Layer 10 of a small transformer language model trained on English Wikipedia (13 layers, counted from 0, width 64).
In attention head 0, each number of a token's query is one row of weights dot the token's vector x. The head spreads its attention over the tokens so far by the softmax of query dot key.

Query weights of the head. A number n stands for (n - 500) times 0.0012.
q0: 503 611 467 428 464 520 310 369 283 326 594 543 391 398 500 440 625 624 350 369 659 604 346 425 479 360 345 526 536 598 490 585 571 384 765 495 522 538 730 589 607 392 480 733 409 409 525 542 578 420 472 489 324 656 501 547 499 530 530 370 228 536 450 445
q1: 226 407 464 434 617 473 734 810 424 560 593 809 429 534 621 663 208 559 518 557 177 563 674 639 722 826 380 351 416 680 463 688 606 697 653 521 293 671 617 542 554 333 326 615 512 640 733 277 426 768 297 358 554 314 547 315 415 433 546 785 551 497 387 635
q2: 653 311 483 417 260 465 452 563 742 490 396 331 689 445 436 706 604 360 611 581 492 429 440 532 680 435 553 501 706 297 723 512 529 498 325 278 506 470 332 416 408 729 560 460 432 484 363 539 524 434 580 608 437 557 591 472 695 462 407 370 545 283 440 377
q3: 909 592 542 558 296 559 366 256 570 432 351 214 559 450 408 445 715 413 434 402 740 429 246 407 402 150 670 709 567 410 595 363 414 302 376 462 643 374 379 464 418 579 608 421 399 471 200 693 595 108 664 618 373 802 338 776 713 382 478 353 340 621 637 385
q4: 965 497 594 663 226 474 303 425 571 444 239 219 561 360 355 583 682 408 469 449 654 368 244 449 368 392 666 668 642 377 648 425 573 290 276 407 789 308 490 424 409 708 679 440 441 525 284 717 652 171 606 623 391 886 619 562 751 455 569 328 339 473 659 263
q5: 478 712 429 635 524 566 454 277 326 476 320 522 455 500 510 303 461 516 468 389 386 492 414 433 220 489 526 584 291 632 179 470 309 519 517 716 477 248 428 592 540 526 459 373 484 420 435 681 406 420 543 465 409 450 272 513 425 479 524 442 248 833 665 463
q6: 808 341 528 605 369 369 471 628 620 474 444 192 434 476 381 650 625 459 304 404 746 421 222 523 509 362 662 621 659 500 737 461 686 339 320 434 747 560 511 455 397 601 724 544 432 535 592 556 678 451 596 555 650 731 762 495 804 435 633 459 493 399 444 356
q7: 659 699 521 588 582 547 362 415 460 497 407 272 497 522 309 392 571 523 446 476 404 530 319 416 145 487 557 551 546 621 403 490 343 426 369 637 635 244 472 548 495 548 543 365 444 484 417 903 479 397 605 431 376 598 454 464 593 485 464 498 239 600 753 223
q8: 281 362 465 434 640 439 490 571 539 489 661 699 588 507 704 574 399 473 560 516 621 466 681 596 570 459 481 469 255 448 447 440 505 631 754 381 329 611 356 358 492 455 460 458 498 526 487 161 544 631 416 592 582 365 396 526 221 580 476 554 618 471 392 663
q9: 639 372 611 605 361 348 505 708 586 496 465 174 548 377 481 755 542 482 286 416 848 421 420 626 547 319 675 483 463 467 694 433 680 451 434 331 652 596 534 295 361 615 582 669 332 538 555 367 679 571 593 543 803 620 730 547 640 399 563 581 544 561 384 402
q10: 399 462 642 518 790 383 491 519 589 656 577 605 468 479 658 643 381 546 640 450 610 481 614 650 541 565 512 567 362 447 413 462 467 542 681 582 475 671 499 407 466 434 574 256 543 652 620 355 523 505 384 539 678 307 341 561 207 650 571 652 619 500 421 733
q11: 692 361 600 691 153 381 626 588 370 515 324 339 486 451 497 507 549 508 330 441 615 552 497 721 615 448 683 543 613 630 649 239 587 530 416 361 681 543 805 436 334 431 554 676 284 439 524 397 627 332 596 542 866 615 728 610 581 373 737 597 720 655 221 650
q12: 444 672 500 346 682 622 508 465 532 476 624 532 527 561 472 425 554 480 625 594 454 358 549 280 343 685 421 374 532 574 441 672 434 349 441 527 379 430 323 502 519 568 441 447 649 566 484 671 432 565 425 424 339 517 481 367 646 609 340 452 383 238 606 313
q13: 337 707 543 448 868 552 462 489 428 580 548 558 401 680 434 483 446 523 588 449 242 613 635 377 567 753 366 558 562 634 334 555 288 478 481 711 492 557 502 756 511 367 585 294 556 522 576 691 415 474 479 377 498 391 351 364 306 562 439 612 546 591 566 621
q14: 601 355 402 562 403 449 635 538 510 434 505 403 604 326 490 524 448 514 421 566 703 543 424 770 437 283 574 439 396 362 682 394 625 642 590 372 545 479 536 448 395 543 347 642 368 435 351 293 632 647 619 525 596 464 506 487 454 447 610 551 551 616 466 368
q15: 398 736 603 678 587 592 334 593 452 607 704 392 520 655 399 593 449 485 591 445 399 495 514 504 371 525 476 384 461 457 372 663 500 353 456 572 489 559 378 554 550 614 447 334 515 710 563 619 331 717 445 395 371 420 520 571 677 545 374 449 456 281 670 198
q16: 512 549 423 619 559 453 730 614 388 519 513 401 578 484 371 349 474 680 484 484 505 620 412 605 592 383 628 512 462 529 517 545 496 585 559 432 634 455 388 480 401 407 528 384 293 340 550 437 548 589 683 440 603 381 471 413 382 414 553 632 607 593 507 438
q17: 429 649 279 377 665 626 446 425 505 434 506 554 476 470 405 394 462 459 569 581 351 523 475 322 587 562 395 473 535 611 404 629 491 464 571 426 394 510 443 575 671 594 674 375 598 431 475 706 393 538 468 363 312 542 341 410 456 427 355 346 301 526 659 385
q18: 161 659 539 663 680 452 285 657 567 698 645 412 380 666 705 541 632 469 526 423 650 408 538 199 501 571 548 499 417 370 451 668 555 445 394 643 426 528 344 415 577 432 662 458 598 609 681 513 471 610 369 539 476 470 501 514 623 551 251 541 455 345 723 560
q19: 677 210 402 276 319 403 496 546 473 398 413 500 434 363 483 461 574 495 259 517 510 526 371 539 331 387 435 694 584 687 559 431 468 624 491 438 509 359 608 376 519 405 620 674 413 250 486 436 662 313 573 568 386 511 522 383 422 446 725 580 524 448 305 621
q20: 608 276 597 647 292 351 654 553 524 385 395 327 550 220 411 502 531 575 230 559 676 550 439 839 466 315 763 553 378 531 705 458 738 588 498 441 791 423 541 620 231 513 432 736 318 452 446 382 686 510 785 627 638 464 654 413 368 439 715 543 566 592 342 527
q21: 401 612 537 670 624 473 476 733 510 686 626 468 568 531 560 567 321 616 551 608 573 488 648 481 530 507 620 331 393 552 449 580 622 379 509 623 597 573 433 527 551 649 490 355 581 763 639 447 453 600 410 299 585 369 406 566 549 500 423 560 562 447 634 501
q22: 590 452 593 314 475 581 541 239 467 317 638 496 530 388 377 362 568 467 289 683 421 513 462 571 573 514 629 552 537 628 519 365 375 397 584 365 528 340 358 664 342 499 538 574 582 424 340 594 499 514 633 531 416 606 414 343 581 583 469 486 459 372 444 434
q23: 452 484 558 590 354 598 246 459 406 416 636 624 512 510 772 646 618 378 498 398 748 296 522 346 435 481 591 448 584 228 614 465 582 333 535 501 392 455 577 365 592 541 368 630 568 717 490 367 510 510 335 594 449 647 724 799 682 612 343 300 425 336 591 476
q24: 548 540 524 607 510 499 530 599 567 372 422 620 607 501 353 589 401 497 553 367 382 530 491 587 364 547 630 512 472 405 433 767 595 456 384 616 556 469 535 423 641 544 491 329 437 571 526 474 479 630 610 345 495 369 581 650 417 313 482 378 517 726 526 656
q25: 511 593 598 458 614 554 578 576 492 334 374 513 411 572 326 732 567 608 676 583 120 652 603 651 477 477 600 443 507 689 292 454 387 583 467 578 632 419 822 612 364 495 418 665 482 533 492 526 409 332 666 451 523 562 648 575 399 275 556 544 676 677 402 663
q26: 583 578 647 419 487 476 525 543 514 594 436 460 475 392 408 666 405 637 446 592 317 558 695 678 637 500 591 395 339 708 400 331 389 486 544 504 637 556 593 689 280 573 437 604 495 545 335 602 491 410 568 472 758 524 502 484 502 534 592 624 633 733 393 495
q27: 487 609 507 607 147 551 259 605 323 620 556 469 468 621 549 789 385 751 238 527 532 463 551 639 384 402 587 352 412 399 539 532 478 496 534 556 561 545 478 530 400 604 291 450 568 640 211 433 593 643 613 446 680 461 611 662 637 530 617 543 512 662 559 452
q28: 479 504 704 661 696 431 748 565 505 614 598 548 516 453 445 506 437 456 472 493 436 558 663 647 624 596 622 494 542 539 407 548 571 478 356 638 595 494 591 580 487 452 536 669 455 612 746 420 525 571 419 414 541 399 382 433 392 445 433 595 640 559 411 755
q29: 561 488 700 554 535 462 441 600 503 723 647 387 419 606 414 669 345 465 381 431 511 591 646 729 652 505 392 387 442 312 429 410 402 454 472 527 477 558 560 393 396 453 337 565 561 631 619 407 389 586 392 520 627 479 467 534 548 662 594 619 615 548 499 474
q30: 508 607 406 514 739 438 807 618 624 483 358 568 592 455 285 296 410 604 828 455 296 551 404 521 499 625 527 625 685 675 490 835 567 519 500 588 578 542 560 588 596 522 742 310 286 334 707 644 508 454 539 316 385 268 350 490 242 265 480 472 464 626 436 662
q31: 410 564 544 658 659 380 455 735 644 718 448 453 495 386 620 544 343 604 523 443 632 448 669 524 656 505 636 357 294 433 498 460 614 459 501 603 553 600 519 439 555 616 587 528 573 652 629 499 500 590 339 450 777 435 478 582 456 528 498 459 567 657 600 604

Each question shows a short text with each token's key, already scaled and adjusted for position as the last token sees it. A number n stands for (n - 500) times 0.0017.

Then comes the last token's vector x. A number n stands for (n - 500) times 0.013.

0 "|": 511 509 498 471 476 453 525 451 509 548 483 597 407 443 574 441 562 411 454 590 586 409 496 487 509 539 480 472 538 486 516 458
1 " ": 498 504 503 509 473 496 494 492 494 539 461 546 438 465 550 449 525 412 492 546 537 284 486 532 530 555 467 478 499 490 490 454
2 "1": 504 505 506 506 481 496 471 493 509 508 468 517 495 484 524 466 482 445 501 516 503 251 487 527 500 556 480 473 467 453 502 428
3 "9": 495 484 516 530 507 485 482 490 520 511 510 508 500 499 518 480 467 429 515 489 473 253 462 536 482 538 482 479 463 482 501 429
4 "7": 507 486 522 511 492 475 491 486 525 512 496 495 496 483 526 491 473 459 505 509 490 253 469 530 490 514 445 449 458 472 499 419
5 "0": 523 485 500 523 515 490 501 487 525 530 511 533 455 485 546 458 503 419 492 527 500 261 449 507 500 507 457 472 470 490 491 449
x: 486 332 521 438 515 327 565 564 527 412 506 525 598 474 624 588 578 511 574 583 533 405 408 669 493 500 539 545 501 472 589 527 725 531 431 512 529 514 553 543 546 417 482 586 449 409 541 491 566 519 614 535 553 452 599 532 521 497 496 681 570 415 399 560
Which token does the last token look at most? 0 "|"

0 " adapt": 495 563 533 446 484 443 527 444 536 582 555 589 404 476 587 432 514 356 463 564 576 226 464 523 500 496 486 542 467 528 484 444
1 "able": 494 540 526 443 480 434 568 432 566 580 579 588 401 471 558 429 496 384 475 602 578 253 440 523 519 446 423 460 487 524 514 457
2 " to": 434 556 587 468 515 383 605 415 560 618 566 616 385 442 568 385 520 381 498 622 607 391 478 498 484 489 486 491 517 492 506 504
3 " changing": 459 468 572 517 560 424 626 448 554 639 584 624 380 428 579 417 513 357 481 590 608 395 454 516 513 470 487 513 525 544 487 524
4 " requirement": 533 469 547 572 575 444 610 465 532 607 546 625 376 450 585 417 521 377 454 620 607 343 443 492 521 493 477 554 471 532 478 468
5 "s": 534 503 491 533 544 480 562 476 538 571 565 590 429 485 555 432 488 367 485 602 538 219 386 538 506 474 445 492 446 526 508 468
x: 490 281 479 522 447 100 484 520 521 421 504 474 494 507 466 543 450 573 443 499 526 506 422 459 580 433 467 493 442 478 473 528 551 468 497 458 632 492 577 557 438 517 532 456 424 485 460 496 567 423 413 475 594 477 523 535 384 554 443 493 469 565 479 632
Which token does the last token look at most? 3 " changing"

0 " ": 475 515 492 540 497 569 467 536 478 514 471 548 439 477 563 431 541 386 487 550 533 114 374 555 542 525 432 464 427 505 538 469
1 "2": 510 511 505 455 478 492 505 459 553 553 523 563 477 478 555 441 481 444 494 479 561 100 403 509 520 465 446 425 395 440 559 461
2 "0": 497 511 519 449 457 535 495 494 542 521 501 497 508 478 521 508 433 466 527 476 473 123 397 567 540 413 374 480 360 463 506 407
3 "1": 495 471 547 453 438 448 496 475 535 538 512 509 507 466 555 520 482 424 504 507 523 119 426 577 486 440 376 407 434 458 514 393
4 "0": 512 450 550 525 540 466 538 480 537 566 556 587 409 455 591 452 529 356 445 565 556 156 380 506 510 443 434 479 433 537 508 447
5 " International": 565 432 559 573 580 458 588 475 539 603 520 617 428 432 594 465 526 336 425 609 637 249 492 548 479 484 459 522 456 486 444 392
x: 520 241 499 490 556 205 487 439 473 453 513 493 495 498 474 547 523 386 475 499 578 432 391 508 525 454 534 540 366 468 472 569 582 457 462 573 475 507 576 578 538 492 539 552 340 457 464 436 563 428 684 450 549 475 528 460 490 463 396 587 527 453 555 470
Which two tokens does the last token look at most, in order? 5 " International", 4 "0"

0 " was": 530 526 518 447 500 431 560 435 556 595 565 597 390 460 566 405 541 407 479 585 584 396 469 484 508 527 505 486 488 467 539 495
1 " ": 498 502 472 498 462 540 454 509 501 502 487 501 462 502 516 464 514 457 535 493 478 237 404 565 556 520 443 500 426 470 535 473
2 "8": 483 504 520 471 490 482 510 474 539 546 517 547 463 475 525 461 495 461 514 488 522 223 445 532 499 544 484 427 443 467 549 472
3 "8": 463 469 549 498 500 467 513 459 550 552 534 537 462 489 516 446 465 462 518 496 477 232 445 546 486 518 471 454 448 468 519 448
4 ".": 491 496 515 484 475 482 505 489 528 542 510 541 447 501 524 431 483 440 497 550 504 261 435 551 563 509 426 445 465 422 556 438
5 "6": 534 497 510 529 519 474 517 475 531 543 524 553 452 495 533 412 500 459 476 546 487 237 457 471 494 522 488 418 478 479 558 461
x: 587 432 470 472 523 286 411 550 531 410 436 448 522 455 516 519 480 534 588 592 505 439 504 609 432 504 570 521 545 583 645 493 570 464 495 501 522 486 552 519 512 377 536 471 315 473 455 414 696 516 494 559 520 481 531 401 316 558 512 647 542 436 357 573
Which token does the last token look at most? 0 " was"

0 " |": 504 485 513 466 476 425 546 414 545 562 540 612 403 434 575 426 547 437 449 599 592 402 447 480 504 490 467 430 497 483 566 509
1 " ": 493 495 487 508 459 518 465 506 493 512 485 527 463 495 526 459 525 453 525 507 498 219 411 535 527 497 450 465 426 482 544 493
2 "7": 484 506 540 509 510 460 521 480 537 562 521 547 474 465 537 457 491 452 517 491 536 226 461 499 489 516 488 420 449 464 557 480
3 ".": 490 515 508 491 455 468 501 480 548 558 515 515 446 492 531 436 491 478 541 522 490 267 430 529 560 516 425 425 466 413 578 458
4 "6": 529 481 509 524 504 475 500 467 528 544 507 551 454 491 541 414 506 462 502 511 484 220 440 490 495 507 487 445 457 462 540 484
5 "%": 501 530 469 449 447 508 461 489 531 510 488 482 446 477 564 456 492 440 508 553 439 256 399 522 528 491 429 474 480 562 473 470
x: 533 452 483 629 445 244 408 491 558 491 468 461 630 461 501 559 489 590 438 522 511 591 511 602 550 350 492 597 575 393 552 485 569 601 402 574 616 531 549 475 496 349 557 558 487 444 470 423 630 586 395 477 566 433 446 542 469 525 466 537 572 431 426 605
Which token does the last token look at most? 0 " |"

0 ",": 531 506 491 443 460 445 530 428 570 560 564 574 400 456 565 419 534 422 452 603 567 410 461 464 514 508 498 475 508 512 542 499
1 " there": 488 560 545 477 517 402 554 421 542 546 544 586 459 482 533 425 505 396 487 577 569 357 486 496 473 465 481 458 492 501 503 479
2 " were": 480 513 540 516 551 440 581 456 532 589 552 594 417 444 557 399 523 405 481 591 576 429 464 500 514 504 489 470 513 496 528 519
3 " ": 499 494 493 484 464 499 480 484 510 501 497 498 463 503 503 464 502 479 553 486 478 263 404 555 560 496 428 479 431 469 541 489
4 "7": 497 490 531 502 504 471 532 477 546 546 529 530 469 479 507 457 478 468 522 508 516 257 460 508 521 543 470 403 483 488 568 476
5 "3": 526 485 507 542 538 476 568 489 550 585 535 545 450 468 527 426 480 470 530 537 518 291 465 511 502 517 464 412 477 474 537 470
x: 509 477 553 556 411 284 452 546 538 466 396 427 543 383 563 518 526 594 598 515 483 413 408 547 490 487 641 463 510 458 620 505 554 531 456 560 574 461 597 523 440 501 524 530 357 519 462 524 761 423 488 507 521 492 568 430 345 558 544 621 487 436 388 494
Which token does the last token look at most? 2 " were"

0 " etc": 599 603 493 414 476 384 525 410 536 536 517 625 466 502 515 409 508 381 446 573 627 185 536 536 453 522 475 431 464 432 445 388
1 ".": 472 531 530 476 494 435 560 446 562 558 556 591 405 476 556 356 512 410 440 650 603 210 459 471 546 508 416 344 492 445 590 419
2 " We": 404 556 577 457 537 365 569 431 527 535 522 574 467 477 514 402 488 427 475 641 613 204 557 493 412 453 461 375 411 434 474 397
3 "'": 418 467 594 528 596 390 593 419 555 556 523 600 445 501 492 367 435 425 485 615 542 202 515 528 455 481 448 458 392 406 452 386
4 "ll": 471 458 540 511 540 459 538 488 510 551 520 570 444 477 554 402 498 368 445 645 579 150 520 526 451 473 420 392 454 465 469 364
5 " ": 498 485 540 468 438 472 417 476 491 448 472 487 491 510 501 468 484 417 501 524 470 98 407 604 532 531 399 474 395 467 510 381
x: 529 432 521 414 533 389 532 583 472 293 524 528 444 516 474 575 389 456 514 453 534 597 506 510 504 531 533 458 560 551 406 560 540 498 456 549 558 546 544 474 403 488 450 539 484 486 457 429 664 431 547 883 493 511 442 439 465 503 584 480 575 514 460 480
Which token does the last token look at most? 1 "."

0 " census": 507 550 546 442 477 416 562 404 582 592 530 649 365 436 611 364 570 395 433 669 650 373 498 440 504 586 498 479 509 457 550 429
1 "===": 537 574 541 388 510 393 602 382 589 605 559 635 341 419 576 368 503 451 442 658 566 364 449 466 500 496 473 376 470 490 533 488
2 "\n": 420 517 586 459 543 389 607 421 568 599 536 654 377 452 545 363 518 399 485 622 547 269 485 481 454 559 502 398 464 460 536 464
3 "As": 415 434 630 558 572 451 632 485 532 643 546 611 372 414 567 394 515 433 500 632 632 333 525 411 545 460 501 428 440 424 530 528
4 " of": 471 411 569 573 645 449 685 495 519 659 552 650 388 409 581 406 548 379 504 639 649 456 490 463 505 484 499 469 526 488 500 534
5 " the": 515 462 489 555 608 483 656 507 524 659 549 664 383 410 578 389 528 342 470 652 610 411 508 498 517 497 484 435 623 553 494 507
x: 566 580 526 501 511 123 406 527 499 553 544 422 539 464 574 498 496 542 513 531 446 537 435 533 490 434 535 516 468 488 500 451 563 462 429 472 525 548 524 533 448 516 486 490 454 492 553 539 612 471 839 493 445 468 459 516 503 417 507 486 531 430 475 514
Which token does the last token look at most? 4 " of"

0 "9": 501 512 487 471 484 478 503 464 543 534 533 558 464 468 561 466 515 404 449 533 555 272 433 535 500 486 458 474 460 488 518 458
1 ",": 509 533 521 442 475 434 539 433 564 567 562 575 403 457 563 420 529 424 454 604 562 384 461 470 513 496 492 469 499 509 542 494
2 " ": 498 499 484 478 449 506 452 495 501 493 481 506 474 495 521 458 518 469 513 513 494 244 430 534 530 504 452 474 423 455 551 464
3 "-": 467 500 558 487 532 443 576 459 521 571 501 599 402 452 544 428 514 421 470 604 559 349 463 506 499 509 480 491 473 492 503 478
4 "9": 487 497 518 511 506 461 514 479 543 540 530 511 484 468 535 461 482 458 505 529 513 247 459 502 485 510 460 408 452 484 554 457
5 "1": 500 494 500 499 479 483 478 496 529 517 519 480 501 488 526 456 471 496 509 516 478 249 465 495 488 476 440 404 443 467 555 428
x: 558 253 577 567 493 311 503 563 515 465 394 480 572 378 590 503 479 503 583 541 495 402 494 630 450 592 613 438 568 504 598 505 603 529 494 561 536 475 499 518 495 537 579 488 458 526 497 485 744 459 486 525 515 499 553 486 363 519 486 617 578 464 394 511
Which token does the last token look at most? 1 ","